Layer 18 of a small transformer language model trained on English Wikipedia (22 layers, counted from 0, width 96).
A neuron adds its activation times its output weights to the MLP's output. To switch it off is to set its activation to zero at one token and run the rest of the model.
A neuron's activation on a vector x is GELU(weights . x + bias), where the dot is the dot product.

Input weights of the MLP neurons that the questions are about. A number n stands for n times 0.00068.
n8 (bias -0.106): 0 145 26 -77 -69 166 -29 78 66 0 18 127 -94 52 313 -26 -145 197 -89 -85 -108 -228 80 -88 -44 -40 -39 -113 93 -17 -308 -30 98 13 -182 -165 143 -95 162 62 163 -85 -45 207 351 -26 178 238 -401 9 30 9 -82 88 115 -78 -118 140 143 99 -364 73 82 -26 4 142 38 -22 86 -35 269 -21 -227 -241 -85 80 -36 26 -117 233 9 85 157 -189 56 -121 -289 115 206 -67 -256 -38 53 -365 -56 -73
n9 (bias -0.067): 8 22 -464 56 -90 83 33 -165 -210 70 -248 118 -146 -52 -54 -61 26 349 169 106 25 -180 -18 -115 93 22 202 52 173 -9 -378 -39 77 48 -13 -82 108 -74 -4 -207 83 174 84 138 83 229 139 207 -162 160 78 296 -103 -44 -80 146 -17 -239 21 -120 -219 21 -130 -48 -22 0 29 -280 73 236 -92 184 -4 92 37 265 -45 31 -273 30 -39 199 74 22 -145 -288 -166 153 -61 -72 40 -152 53 -75 38 -34
n73 (bias -0.154): -17 -18 -58 -189 -142 -31 -249 45 -94 -31 -241 241 -75 191 5 80 -99 -4 -114 -187 81 193 -14 32 -204 -32 -299 -9 64 -132 -144 57 223 -84 75 -36 62 -151 -92 77 234 156 -14 66 -211 53 49 379 48 84 106 87 246 -103 -14 75 -121 282 215 26 -40 154 -40 -167 0 -123 254 73 -141 143 -99 57 -291 184 -129 -254 46 0 -279 269 44 -4 178 5 114 35 -27 113 -108 177 -153 52 217 -252 302 97
n114 (bias -0.071): 84 37 -137 -4 -105 82 148 100 -191 177 120 146 -31 50 42 0 133 246 255 -137 -39 -91 -23 -230 180 74 -103 -81 -213 -139 -229 -232 -31 -239 95 45 -90 -50 -89 202 -105 102 -74 144 164 -180 -344 -87 22 265 153 -14 196 301 -147 -285 27 -249 123 4 -347 -116 244 -46 158 -197 17 -144 45 18 110 -54 -88 123 47 -230 121 64 -90 -375 99 -128 -14 52 -174 9 55 200 -5 92 -37 137 78 37 320 -63
n122 (bias -0.035): -68 -162 -112 -110 -138 8 -4 -269 -282 -66 -114 26 -41 -148 131 152 -150 75 8 -12 -119 196 302 -84 0 -106 118 87 215 159 226 -317 -8 -8 -4 41 152 99 24 -54 4 -36 -139 29 -62 -29 -136 -205 53 90 74 -136 -114 -158 -134 -121 145 158 239 -41 -58 106 90 84 140 110 -223 -203 196 282 -104 81 -17 -17 -282 97 76 129 -41 177 25 -64 -82 196 41 37 -50 65 -25 240 -322 173 13 -171 24 122
n130 (bias -0.009): 253 37 -98 -20 -84 122 8 -118 123 -184 -178 -81 -52 -41 -88 -20 226 355 37 -369 -54 197 -223 -153 161 -133 125 -150 96 -84 -239 -108 -68 4 154 -187 -165 20 -195 115 -45 174 145 105 -295 -60 -77 8 96 129 -20 218 -60 -53 173 13 -8 -110 110 -32 -90 -156 174 -66 41 237 -118 33 -56 147 -127 12 37 -20 -19 -58 129 -21 -16 -107 166 -48 134 -84 48 157 114 -36 78 232 -4 127 4 -300 -108 120
n145 (bias 0.019): -190 -148 -222 -16 -110 131 173 -37 -152 20 -87 -123 97 -41 -46 187 37 -4 263 -60 35 132 -137 128 -37 88 93 118 -75 -44 132 -173 -8 -126 -134 -49 16 12 -120 -91 41 231 -225 40 -296 -259 -407 -17 -148 -170 65 -93 181 -119 -79 -60 33 169 303 89 -29 96 110 -17 49 -24 24 -13 218 156 -144 125 42 300 4 75 -21 -74 199 24 -122 -115 86 97 128 -190 -98 112 49 -87 25 -44 269 12 24 249
n173 (bias -0.003): 199 4 -222 79 -156 -48 112 120 -355 -64 45 117 63 -12 -37 0 -305 -145 254 86 -261 170 289 -61 12 74 -123 -88 262 178 -134 -130 169 152 -84 -28 -48 136 -28 -81 219 -47 -98 48 73 56 -36 73 -200 -167 56 -8 -75 77 130 -235 201 162 -46 190 -117 -8 192 -57 -16 -103 -89 99 143 173 4 -83 111 24 -19 -110 -152 -16 -52 94 -80 -74 128 -149 122 91 -274 200 -69 66 -114 137 12 49 75 -95
n178 (bias -0.142): 105 90 -144 10 -208 -79 14 109 119 213 111 82 97 -182 -15 -187 -70 5 -126 -130 52 25 -105 -195 135 86 214 30 -131 151 -219 -102 256 59 59 -49 -225 103 -329 20 -124 240 191 -39 -368 68 -354 40 179 98 425 158 -73 109 40 -284 -119 -148 -38 424 -65 131 -152 75 300 127 181 232 210 -208 5 -63 151 25 9 60 15 -174 -172 -91 181 -77 187 76 -257 -73 49 145 -154 186 -100 158 -55 -274 44 -282
n189 (bias -0.165): -120 -147 -4 13 -116 150 106 13 -49 53 45 -165 -30 -207 -95 84 -40 -9 27 -116 118 275 -326 22 -143 -131 231 84 5 -52 -22 -325 4 140 0 127 127 167 -190 -214 169 219 68 475 18 -118 145 192 -104 -122 288 -59 -74 18 36 -272 -53 142 179 70 -120 -74 -39 4 -22 83 -4 68 -70 40 -76 43 -4 351 -37 67 99 -191 -66 -21 144 -60 -308 137 -48 -74 150 -116 315 -38 -281 34 72 -40 -43 274
n266 (bias -0.118): -4 113 -104 -86 -56 153 56 33 -262 108 -177 285 90 12 -30 -87 21 -50 -63 -16 -146 225 -21 113 198 -80 -16 -136 300 65 59 -94 28 66 202 45 8 -136 158 -54 109 36 -156 184 -125 -176 50 46 81 -62 -164 -209 143 262 -46 -13 29 202 104 69 -396 8 -54 -209 82 -49 -8 -114 209 129 -113 -33 84 -304 143 29 -8 13 -185 -165 -25 -327 145 -98 77 -106 -21 202 29 -60 42 -121 193 226 -33 -245
n310 (bias -0.114): -161 41 -67 -181 -117 -103 168 -80 -94 76 132 -14 -4 -160 105 76 -262 -94 0 -9 -192 85 186 77 -150 -96 318 -45 178 203 41 -48 -109 316 160 -9 71 -209 -284 0 0 96 -5 -75 -126 -106 -89 312 -22 -168 124 -28 -44 -130 95 -140 -9 120 -47 -48 -18 101 129 -36 285 53 -82 -46 203 -179 -307 127 -32 -4 -317 118 -101 104 9 148 266 174 62 -65 -70 -172 -81 39 -67 298 9 -404 59 72 246 180
n338 (bias -0.043): -91 -111 -51 -25 -192 76 363 -191 -128 -34 143 128 -138 89 -204 17 82 81 143 -33 -166 -94 -103 39 -95 -69 -214 -233 130 59 13 -104 58 -114 -21 89 -63 -228 21 -30 120 248 -147 265 128 -71 -59 77 91 25 -93 -48 150 187 69 -373 38 211 57 21 17 54 -245 21 -8 147 90 22 168 234 -184 138 -130 231 -103 -108 -126 321 -84 136 282 -169 195 101 25 8 -136 46 38 45 17 -281 -90 -137 -46 25

Output weights of the MLP neurons that the questions are about. A number n stands for n times 0.00088.
n8: 115 -8 70 -27 232 45 -410 -237 -146 238 95 -41 71 -49 17 8 83 144 -153 -4 -68 -137 -70 19 -141 66 -58 152 163 37 -76 -292 -8 82 92 -77 142 -108 223 -145 81 -151 -11 -109 -24 -205 74 -8 -55 -28 12 107 -19 109 29 207 -293 -105 136 -61 81 -25 -8 -44 -4 161 134 -301 166 -149 96 -184 -36 75 -191 -336 -26 194 20 180 150 4 210 85 -21 250 77 -37 -224 -65 137 -41 67 12 64 38
n9: -71 -87 38 -137 -228 50 -36 162 -188 -91 253 -216 269 174 117 30 56 -8 -36 127 -129 -293 -4 69 114 -258 27 -89 -82 -124 -134 -211 249 -83 -97 -147 84 -23 82 -8 -62 172 -42 114 -195 -15 -70 74 66 211 -116 196 -43 -31 -33 -142 -127 -4 153 -236 160 96 -198 102 140 77 31 331 -99 -119 38 -112 124 -124 -75 45 -210 20 295 -39 19 -103 152 -43 191 39 229 113 -42 -69 -16 300 -24 -97 8 -114
n73: 330 -177 291 152 -145 -111 81 -157 -104 -36 -51 -12 34 100 89 180 108 133 73 -61 -79 77 -30 -126 -12 68 -113 27 -147 8 -169 162 -56 97 57 -285 -172 34 51 67 -71 147 286 -204 -112 98 64 -56 -297 97 -12 -118 156 8 61 -38 -123 -60 179 -202 -163 -28 12 142 -60 -55 -173 -36 -158 92 -94 65 46 7 -65 107 170 272 -66 -88 179 39 -43 -95 46 34 244 18 52 120 -248 33 196 23 -23 -204
n114: 147 -113 -198 -43 54 -212 84 -229 171 158 -250 -109 52 -92 34 -55 -156 138 -203 315 -26 207 -9 -93 12 -67 -4 -24 182 29 -20 -188 -8 -66 97 -49 110 262 25 204 62 -16 158 53 -88 133 118 66 -78 376 -303 -261 -59 170 260 95 -50 -44 20 140 -104 -13 53 -135 -198 -127 47 190 -91 108 -4 -120 -148 -11 20 -41 -75 -82 36 -17 -19 192 -81 26 -105 250 -133 38 -81 94 51 -241 24 141 -316 51
n122: 41 163 24 0 -80 46 -30 103 120 -24 -67 -45 -132 -83 -7 -11 33 78 36 -78 90 -7 77 -10 201 -167 -120 -17 -151 -155 27 -20 14 -164 -179 44 -85 -20 55 -68 0 30 196 48 -217 217 7 114 -80 -36 191 90 85 243 129 49 52 -114 -76 23 0 -104 -230 -78 -172 146 233 158 22 3 -184 -147 240 -9 10 -34 -157 -153 53 -22 -171 -37 -10 -75 0 7 91 255 -16 -35 30 73 70 85 -24 -279
n130: -330 193 15 -28 211 -302 -133 -71 83 29 120 161 -21 25 -41 138 -193 -238 59 156 -45 -136 -77 -105 -25 22 -14 -196 -137 -87 132 14 -7 -134 -55 -97 115 185 54 -54 238 -88 111 12 130 -13 -34 44 101 -173 71 -246 104 0 -107 0 80 132 97 65 259 121 110 -47 7 7 17 -150 -38 -70 -175 25 -81 -146 163 14 -50 -101 -46 160 196 -203 106 -102 42 -121 140 103 -148 67 97 27 -17 89 4 -56
n145: 55 160 118 101 262 -290 153 3 -69 -50 89 -164 64 117 72 -134 130 -104 119 4 -22 54 45 53 -52 -28 -47 -17 218 60 -17 95 -43 105 -4 123 206 67 137 115 119 -72 -184 -15 -65 55 -77 155 82 -135 14 310 -141 -225 111 3 -218 -38 37 23 81 -96 97 -10 53 -105 -110 55 -85 -224 47 -69 -7 23 -91 -10 -82 101 -154 67 13 34 -7 44 -171 20 -13 -129 -138 -127 81 26 -254 200 90 -329
n173: 13 39 60 46 -198 15 40 -13 302 98 -139 46 -77 -70 -92 150 81 44 50 -61 29 67 -134 -26 -48 -130 43 31 -59 -73 31 -131 -186 -26 4 -31 -146 95 24 -155 -94 61 -146 -81 -212 -45 113 10 59 -45 -207 -29 -76 46 -7 -33 226 67 90 -23 143 218 198 10 -181 120 72 74 -95 -67 64 145 101 191 10 55 -52 262 216 4 224 -10 -145 -184 -29 -203 7 64 -42 3 50 -283 -90 174 -41 -57
n178: 8 -68 -110 -112 -257 -191 -70 -165 137 -118 4 -87 182 -68 78 -288 -70 18 296 -181 141 -100 -246 228 0 -27 -17 -62 -167 150 182 332 -187 153 263 67 473 -26 31 89 -72 22 -291 34 -153 236 34 -272 215 -90 -75 108 -4 121 69 0 113 315 91 187 -119 -78 40 -161 -45 -107 239 61 43 -4 -191 -39 -9 83 -87 -27 101 -193 136 -52 -179 -61 -101 5 243 9 -183 178 -21 -110 104 -251 35 9 -71 134
n189: 60 -122 84 -26 136 -4 -164 -19 71 -52 94 -108 17 -17 -4 11 70 -183 103 110 173 -53 -199 110 -157 91 39 -81 10 -135 92 -37 -91 -66 -7 38 -156 -104 -3 -85 -107 155 106 165 134 0 260 128 -124 -314 54 -189 168 -7 -56 -159 41 -92 -46 -23 -113 -318 115 14 -3 -68 -91 189 51 190 -46 -97 40 180 -20 86 -51 147 57 -11 35 164 -27 172 7 -26 -16 -193 90 43 -248 41 57 -56 -24 212
n266: 59 122 -74 58 -207 -198 -141 19 0 -147 24 -111 -27 20 -37 -67 216 79 301 -267 -114 16 91 -125 112 110 -4 -76 -93 301 144 121 -295 -4 -116 153 50 11 -20 -264 117 -8 -212 -9 -78 -33 -201 28 237 -245 328 43 -112 39 66 -174 105 17 244 -65 9 107 -60 112 49 40 -57 -81 -34 -47 -154 -83 122 -30 8 -80 -9 -112 334 -26 -156 63 -169 -143 230 -39 271 -15 30 20 174 -94 -66 -126 -55 -50
n310: -95 -79 147 103 249 33 198 42 57 105 -36 -60 -118 37 -15 107 -205 -66 176 130 19 79 40 -49 -210 23 -183 40 242 22 -157 -43 203 182 137 -189 -183 -207 -107 -26 70 -127 -45 -222 36 51 -131 -26 124 -199 -44 -53 -21 -124 170 -174 -4 -96 -14 -49 -4 113 -33 -118 -4 151 -130 37 101 -283 -99 162 -159 95 25 -30 162 52 94 -118 236 104 -145 27 -82 -50 70 -184 80 206 167 -58 -90 14 62 99
n338: -31 -121 -38 -327 180 19 27 -158 -71 149 91 -229 -86 69 -42 18 -103 -118 93 -60 -193 116 -51 29 82 -52 13 44 76 200 115 -66 14 -69 116 62 -123 -133 130 -78 -58 -87 -221 198 37 57 -92 59 90 200 -318 -69 59 -66 -115 -23 -113 -40 -210 55 76 28 78 -24 -96 75 -16 -8 190 126 113 -9 20 16 -118 -126 252 -95 183 -54 63 -53 -7 107 25 138 107 82 -89 135 122 -98 -17 91 -101 78

Each question names a token from some text and the token that comes next. It shows the vector x that enters the MLP there. A number n stands for n times 0.02.

Then comes g, the gradient of the next token's log-probability with respect to the MLP's output, scaled to length 1. A neuron's effect is roughly proportional to its activation times (output weights . g). A number n stands for n times 0.0009.

".", then "\n"
x: -128 -77 42 94 233 -132 64 -80 6 4 69 -183 -1 35 8 66 -63 -162 68 11 -34 -50 190 4 33 -154 99 -10 1 -54 50 -11 -26 85 -173 147 -16 -91 1 -80 -112 -9 7 -7 -39 -32 -88 -15 -108 -92 -196 -85 63 -58 -30 53 25 -29 -48 44 93 -51 -22 -22 105 196 -27 80 -85 -76 -9 23 42 -35 -12 99 -17 59 -36 -6 -29 205 -11 28 -14 -8 80 19 -29 101 27 116 124 -61 -76 32
g: -74 -29 -100 7 -133 124 162 199 38 -138 5 66 64 67 -24 -27 -44 159 44 -89 -59 -208 79 66 96 -108 -64 101 67 -131 117 -44 -64 -28 41 -29 210 -70 6 -13 -63 -158 19 117 -103 32 -212 -51 -220 0 153 -8 91 -62 -78 -75 476 -26 140 97 -38 -77 -104 -140 137 250 -64 94 -242 63 -14 61 -34 -31 -45 147 -50 17 -53 -50 68 -145 196 -74 -132 99 -137 -25 155 -52 -23 97 -89 39 -109 -2
Switching off which neuron hurts the next token most? n122

"s", then " time"
x: -178 56 -23 -91 202 44 -44 -10 234 76 137 5 44 35 -66 6 100 1 -134 -90 -28 -173 4 190 84 -48 -43 10 94 -72 92 52 -29 12 71 176 110 -58 -15 107 -70 11 79 25 -31 12 -130 76 -38 107 -123 -118 -27 47 96 151 76 2 -154 -14 68 -119 -82 -90 -198 170 -138 111 55 -10 180 -66 108 -57 -91 -160 86 -22 191 14 -134 50 18 -39 -54 71 -109 -95 -34 6 -32 -23 -80 26 -114 -49
g: 123 -32 84 -24 205 19 160 92 -7 55 -154 -308 -41 179 -131 -29 -95 111 -120 103 68 88 -85 -123 -23 33 -143 53 -5 81 52 -100 55 6 -72 -212 -40 -123 158 -15 -256 -92 112 40 171 -77 40 -152 52 152 -175 -132 76 -16 -86 -168 -12 -136 4 51 113 -19 25 125 24 -20 61 -32 325 24 84 -79 183 -162 65 -64 39 19 -102 143 155 -118 -39 7 72 -200 124 -54 26 -198 151 -95 134 65 29 -44
Which neuron, switched off, raises the next token's probability most? n338

" 1", then "R"
x: 19 4 -50 -139 172 96 102 91 69 8 21 -69 -19 66 -3 61 123 -29 20 -27 -2 1 135 87 -5 27 -137 15 -39 6 243 9 -51 -73 -145 -152 77 -128 -29 -15 53 -92 206 -11 106 113 -9 32 -2 -132 -75 -55 38 24 -54 30 -16 -19 86 55 53 -90 -51 35 -326 20 -46 132 63 -136 79 89 63 -8 -2 -48 -135 105 222 -88 -338 -125 -83 40 107 -50 -16 -102 75 -205 11 44 -152 48 -69 -30
g: -31 32 48 3 82 81 72 67 -61 91 222 -176 61 124 51 112 -42 -177 14 -74 89 -7 -204 -72 -62 8 5 90 1 -25 -205 332 -155 -39 42 128 -26 17 266 -134 -30 -157 -5 -41 -82 -62 217 109 38 -163 234 -87 -61 -136 99 28 -25 -19 -77 50 47 -59 -104 -179 -130 -116 -171 -49 -57 -204 -142 104 -48 208 101 -118 46 51 -2 -42 -40 152 -1 128 -47 -93 -97 -89 38 66 281 106 -64 129 80 -63
Switching off which neuron hurts the next token most? n145

" State", then " House"
x: -50 -257 -1 53 200 -127 47 6 53 102 123 18 -26 -2 50 252 111 -31 -10 -135 -47 -67 -33 83 74 -100 -85 82 94 -25 140 75 93 82 34 126 12 -64 -33 -87 11 -149 108 23 82 -40 126 66 -63 22 -133 91 -74 -69 19 -256 -54 -62 -167 -116 27 -186 -141 33 10 -69 -60 -32 115 -55 40 -5 16 -90 -86 -64 56 83 120 -48 -41 -49 -56 143 -93 98 -33 97 -17 83 277 31 -159 39 -61 -29
g: 230 62 23 136 0 -9 51 59 -54 88 -8 173 -58 -23 106 -388 -49 135 51 214 44 175 -20 68 -127 -7 187 -60 20 -43 77 -72 42 109 55 -108 144 -27 -108 10 109 -81 -60 -39 110 -145 90 -115 13 -47 -3 14 116 -73 49 -160 -29 -127 -48 213 -203 33 -134 48 92 10 67 -93 -61 -51 -100 67 -132 -108 -42 -150 -139 -15 -10 268 -29 -69 115 54 -57 -2 -107 -159 -408 149 9 52 44 25 98 51
Which neuron, switched off, raises the next token's probability most? n338

" c", then "amp"
x: -41 -152 -140 -54 208 -9 -24 2 69 154 140 -13 -19 184 12 167 -69 -23 12 -28 122 -49 -39 124 -9 -32 -19 78 3 -180 19 -26 72 -64 -56 -66 208 99 -63 26 4 72 63 -73 -88 -46 7 -83 -153 -177 0 12 -51 -25 33 154 -50 60 19 56 -44 -255 -12 -39 56 -26 29 89 50 31 60 -31 151 70 -2 111 -1 50 105 -13 -94 67 -137 163 34 38 12 -163 6 -99 87 -69 -333 52 -108 -15
g: -143 187 -13 209 -18 -37 117 115 -80 61 -129 168 -62 -41 7 79 110 135 96 -89 30 -54 -55 53 83 165 67 -56 31 97 174 -128 113 -107 -98 -142 -15 -312 -77 34 -26 42 26 130 28 -152 179 53 -54 -27 59 151 -218 -179 54 -113 -175 48 -41 -10 -100 -42 17 -48 -84 37 35 -33 -43 -63 134 6 311 -115 -88 16 169 -38 185 88 190 -39 11 -212 -37 -215 12 12 -19 -229 -41 161 -179 12 -53 31
Switching off which neuron hurts the next token most? n145

"re", then "ed"
x: -55 66 -103 119 94 -201 -76 46 -81 -60 -86 16 22 3 10 195 67 197 164 -76 121 -194 76 97 58 -183 -51 -18 -187 -8 -62 105 0 -1 -106 -47 242 118 189 -41 -184 -39 215 -10 34 7 77 -31 -73 48 80 32 -34 100 50 -42 -99 33 -3 95 64 -70 -43 -30 -59 1 -82 251 93 -151 58 -100 -134 120 3 -78 -147 -12 -77 -135 -225 88 9 51 -28 82 -63 68 23 3 231 15 -277 -110 -44 -105
g: -91 1 -52 -99 -21 79 55 219 116 68 97 26 113 -118 26 49 -147 23 47 60 -3 -68 39 -206 -160 33 -79 -176 14 -196 -166 -88 49 44 -41 -75 -27 147 35 -84 176 -37 53 36 20 47 -145 -34 -1 14 61 -19 -77 96 -65 150 -101 -11 -68 341 160 -122 113 137 -6 -19 113 16 80 -14 -62 178 -272 -25 59 -136 229 103 -235 -41 -21 68 -47 -250 39 1 176 -48 78 -145 -44 -193 -124 240 12 124
Which neuron, switched off, raises the next token's probability most? n9

" Ca", then "u"
x: -35 -16 75 -78 157 -164 -136 -15 33 -21 48 68 -55 -55 103 -122 122 -1 -60 -150 6 8 63 71 -52 25 -48 -41 102 75 40 189 62 -29 -190 109 50 -11 171 -110 10 55 -68 -51 85 58 89 -11 -94 -109 123 109 47 -104 -91 28 -17 30 -43 6 9 -266 -58 -100 -23 -50 115 -31 -98 -48 3 -113 121 -36 -38 94 128 66 148 -96 -286 51 -102 237 -15 79 68 -51 -42 -98 235 -81 100 10 24 16
g: -103 36 -2 -46 76 219 4 2 5 4 55 188 -290 7 -148 32 -48 -154 -54 65 71 61 -140 -62 -41 15 35 -58 -293 157 -215 44 137 -111 144 -9 -70 12 -60 -126 -224 -196 176 -69 36 -49 219 62 -64 0 222 -93 36 42 -7 -77 76 52 73 31 152 26 -137 60 -35 -118 -234 -31 -21 288 173 15 62 83 -142 -83 138 72 17 90 -12 9 -72 118 -266 90 54 -98 -19 66 53 92 79 -63 80 -73
Switching off which neuron hurts the next token most? n9

"n", then "-"
x: -21 -145 83 62 135 -68 -95 109 -45 -131 -18 -87 -59 112 -213 95 73 163 -112 20 21 54 93 114 -9 -30 -85 126 81 -56 29 51 103 -164 243 148 116 -27 210 54 -129 -121 -129 -15 -36 7 -1 -104 62 11 9 -28 40 -232 -145 175 -22 119 -36 34 -10 44 -100 -30 -81 -143 -119 -102 -39 -70 77 27 -184 71 35 -184 21 245 29 -28 -76 154 35 -3 42 -9 177 -46 -18 -156 42 34 -197 14 -3 16
g: 113 295 -266 -122 -131 -84 224 73 -5 -6 -40 -96 155 31 -198 150 34 -104 3 -69 -93 -158 160 -179 52 22 -276 6 -97 -76 87 115 89 -210 23 38 2 159 183 140 45 -55 -50 101 -56 -118 -286 -47 234 42 59 151 160 -25 -48 41 66 133 -121 32 -28 -52 124 -39 -2 -147 88 -17 2 137 -51 -82 -5 63 139 -1 -5 26 -130 75 -68 -91 -96 -151 -51 136 -37 10 96 -48 -76 68 -45 -122 81 97
Which neuron, switched off, raises the next token's probability most? n73

"t", then " He"
x: -19 46 19 -59 106 -19 -127 -144 -61 -79 0 -35 16 107 -193 55 111 122 94 -39 26 -18 65 139 -121 -104 -135 82 -91 112 232 -99 89 -81 52 25 207 -144 238 1 63 -59 70 -190 16 92 157 -97 -72 80 -1 -48 -27 -92 -114 75 60 160 49 -133 41 106 -38 -172 -127 -101 -77 104 -36 -131 18 66 -34 -75 47 -158 74 172 2 -71 -150 35 -4 250 85 -34 92 -132 -44 29 -69 34 59 -117 -67 104
g: 87 -273 230 118 96 42 -6 102 3 -27 -10 -106 62 116 140 22 19 -65 -56 -11 -64 109 38 -57 -76 -213 60 0 4 121 -72 35 -18 209 28 -85 -44 -52 -99 13 -190 -148 -61 -57 -138 42 -93 -108 66 63 -334 -40 127 -114 202 112 -143 -174 -100 151 16 183 8 -24 -138 -68 83 34 57 -174 2 203 184 -34 65 63 -7 -68 19 38 82 87 -77 -25 -85 -167 20 17 -113 171 19 310 -205 112 -56 86
Which neuron, switched off, raises the next token's probability most? n122

" c", then "ue"
x: -25 -104 -41 -76 217 -81 -30 44 6 119 155 60 -21 233 -100 161 -51 44 -2 -46 99 -16 -43 245 11 51 -33 61 56 -218 40 -49 37 3 -85 40 173 77 -66 64 53 94 78 -53 -98 -35 26 -59 -120 -203 11 -17 -43 -53 44 45 -44 51 -52 74 -61 -200 18 -3 13 -69 -5 23 108 56 58 -57 176 54 -31 3 30 34 -34 -7 -76 108 -106 151 -20 -36 -33 -188 7 -104 127 -57 -221 14 -87 -13
g: 128 78 313 31 115 26 59 -87 -19 -59 -114 270 -45 159 -16 -37 -134 -41 -118 66 -35 -63 33 22 0 3 -16 -118 -270 64 -20 -61 1 -133 36 -6 -55 -110 -1 70 -200 -167 -107 -5 122 -26 65 45 115 -174 180 -191 41 -60 2 96 94 -129 19 32 120 -9 -190 -52 -27 -89 0 82 -109 0 62 92 77 -82 -96 -5 -19 -14 253 226 -116 103 -186 -5 -180 -53 194 -93 93 7 -74 80 370 -41 -47 59
Which neuron, switched off, raises the next token's probability most? n145

"gen", then "da"
x: 143 -64 -142 -134 192 -185 -127 120 -83 47 51 242 -104 -3 37 77 14 -26 154 -27 33 -110 -12 51 -118 28 -96 190 -59 -164 -94 101 -29 6 237 74 52 -39 -33 54 14 25 30 -42 -39 0 77 35 -113 38 -35 31 -63 -91 -155 33 118 -17 -162 -15 -15 -148 101 -141 98 71 74 10 18 26 92 -38 89 -18 65 -122 -8 64 9 -57 -298 53 20 57 70 58 72 -26 -103 -66 12 22 150 102 -10 -167
g: 37 -78 2 -142 39 -124 -15 16 -171 -58 112 -45 -127 127 123 236 -205 -102 25 32 -99 3 113 177 67 -63 104 -103 52 201 219 -2 -39 129 210 -64 -121 86 -54 -153 -37 194 125 129 -82 -69 132 -201 148 37 181 19 -38 -107 156 36 37 67 -35 58 90 -157 61 16 -30 -353 79 -74 -239 49 131 -6 -133 3 -142 -70 -57 -52 98 -93 -27 -121 60 -222 -1 -154 9 -22 -19 -10 -34 114 -35 128 79 40
Switching off which neuron hurts the next token most? n9

" con", then "s"
x: -55 86 107 -8 202 -148 -52 -60 -54 109 12 212 21 -35 -18 163 -5 -23 22 -75 28 10 121 -82 111 53 -9 176 98 76 171 24 -121 16 218 231 40 -31 -76 34 -21 -86 5 -74 -95 -50 61 -57 -56 25 14 3 -93 7 -11 -14 66 16 -111 36 105 -162 -163 -150 -17 -22 -3 -149 222 -139 3 -58 -27 -7 57 -15 -10 -40 136 -114 -188 29 -103 18 -33 41 83 113 -18 -128 205 -117 -88 109 -177 -106
g: 41 65 83 -40 -12 -23 -64 180 73 -195 56 -158 97 18 -1 73 -78 56 262 -20 -111 -114 1 88 -60 -83 -45 15 -28 147 83 81 -130 7 -196 47 -23 -158 -94 -186 -109 -35 -88 19 15 -63 56 19 156 -35 -172 40 15 35 -105 -77 291 54 20 -181 -186 -98 102 -30 27 -16 -32 125 76 53 391 -14 -58 6 91 44 53 -100 156 -57 46 258 0 -131 -84 -205 4 -147 -24 232 108 -204 19 95 100 -112
Switching off which neuron hurts the next token most? n266

" \"", then "W"
x: 29 13 -44 115 214 -28 -4 -81 39 175 178 -50 27 22 -53 6 -180 -43 21 -72 -57 49 133 148 114 -69 -86 42 117 -34 -133 78 -76 -45 57 71 -16 -137 -56 141 -65 -27 131 -2 -129 -93 -46 105 32 -158 26 -44 36 -165 -29 25 29 112 -90 29 95 4 -56 -58 52 -74 31 66 142 -238 5 -47 -74 27 -55 41 -160 -33 142 -103 -73 -10 -118 125 41 34 126 -87 -97 15 86 -87 -15 107 38 49
g: 24 -23 -24 229 45 97 182 69 112 75 -105 -21 167 -20 -75 88 11 -45 -6 178 -269 -11 -108 -26 5 106 -230 -108 26 44 -33 -32 96 189 -100 151 -92 -58 -149 109 154 -61 115 162 98 -214 132 125 -291 -21 10 28 90 -2 197 -64 248 74 -61 41 -26 115 49 113 -36 -219 -30 -116 -93 -97 -119 75 -85 0 -39 61 -206 130 -132 109 25 -47 -15 98 -100 30 -37 -171 -40 -1 -227 77 -55 -2 -85 -130
Switching off which neuron hurts the next token most? n310

"el", then "low"
x: -49 -20 -101 187 102 -21 -95 -77 -9 18 110 -162 14 108 -7 23 -45 -16 -12 -85 179 -193 86 146 103 34 -82 135 -172 -41 -118 38 -14 -56 -105 176 -44 104 106 89 -98 0 236 -23 -79 84 -94 90 17 36 7 -16 -95 90 133 -148 -54 30 40 40 11 -21 20 209 -4 -3 149 14 -116 -313 -83 -38 -153 210 61 83 -194 29 -12 -86 -80 123 55 -41 0 -9 26 45 -9 -170 -38 -43 -191 109 -72 -165
g: -175 156 -38 16 -102 48 85 -213 202 145 -141 -187 109 88 -35 -224 116 163 107 157 46 -150 -44 162 -91 5 -47 -190 79 -134 190 -23 40 -150 21 89 -7 -129 177 -174 -42 -15 -77 220 -99 181 84 -47 -7 49 43 42 -25 129 46 54 -29 13 -65 56 86 -33 -61 -8 57 -151 -101 52 74 82 -26 8 -71 -13 111 48 -280 54 -182 3 -117 60 -47 -1 -129 -118 -52 -56 -186 198 -90 -83 98 11 193 207
Switching off which neuron hurts the next token most? n178

" and", then " called"
x: 1 -142 81 -133 278 -60 22 -144 142 18 41 -165 -13 126 -2 86 -57 -61 -155 -113 64 85 0 22 140 44 41 19 75 -45 -102 30 -39 0 -60 -69 55 -53 2 -4 31 42 61 21 -13 34 -20 -59 55 64 -193 25 -31 -156 103 -17 -29 -33 22 -105 134 18 29 -14 8 8 -16 108 -119 46 75 -130 44 -17 -38 -35 -60 13 -31 -62 -39 222 -57 18 40 39 32 -48 -9 35 15 -7 -42 -57 -4 -27
g: 106 197 -114 -177 11 -79 -123 96 -20 -26 -31 4 -101 -114 -118 106 -128 -183 -144 51 -7 -296 -173 -10 15 -137 143 -58 42 -151 -97 273 114 -22 -18 3 32 55 -121 -3 -149 24 58 57 -150 -63 137 -12 240 91 158 -68 34 -66 51 49 -39 -110 188 178 -144 -48 -176 12 103 -6 109 -52 93 132 26 -33 -137 -107 -48 -14 -9 19 31 -11 -92 -6 -70 -124 53 61 -16 197 102 324 164 29 -53 -4 242 49
Switching off which neuron hurts the next token most? n130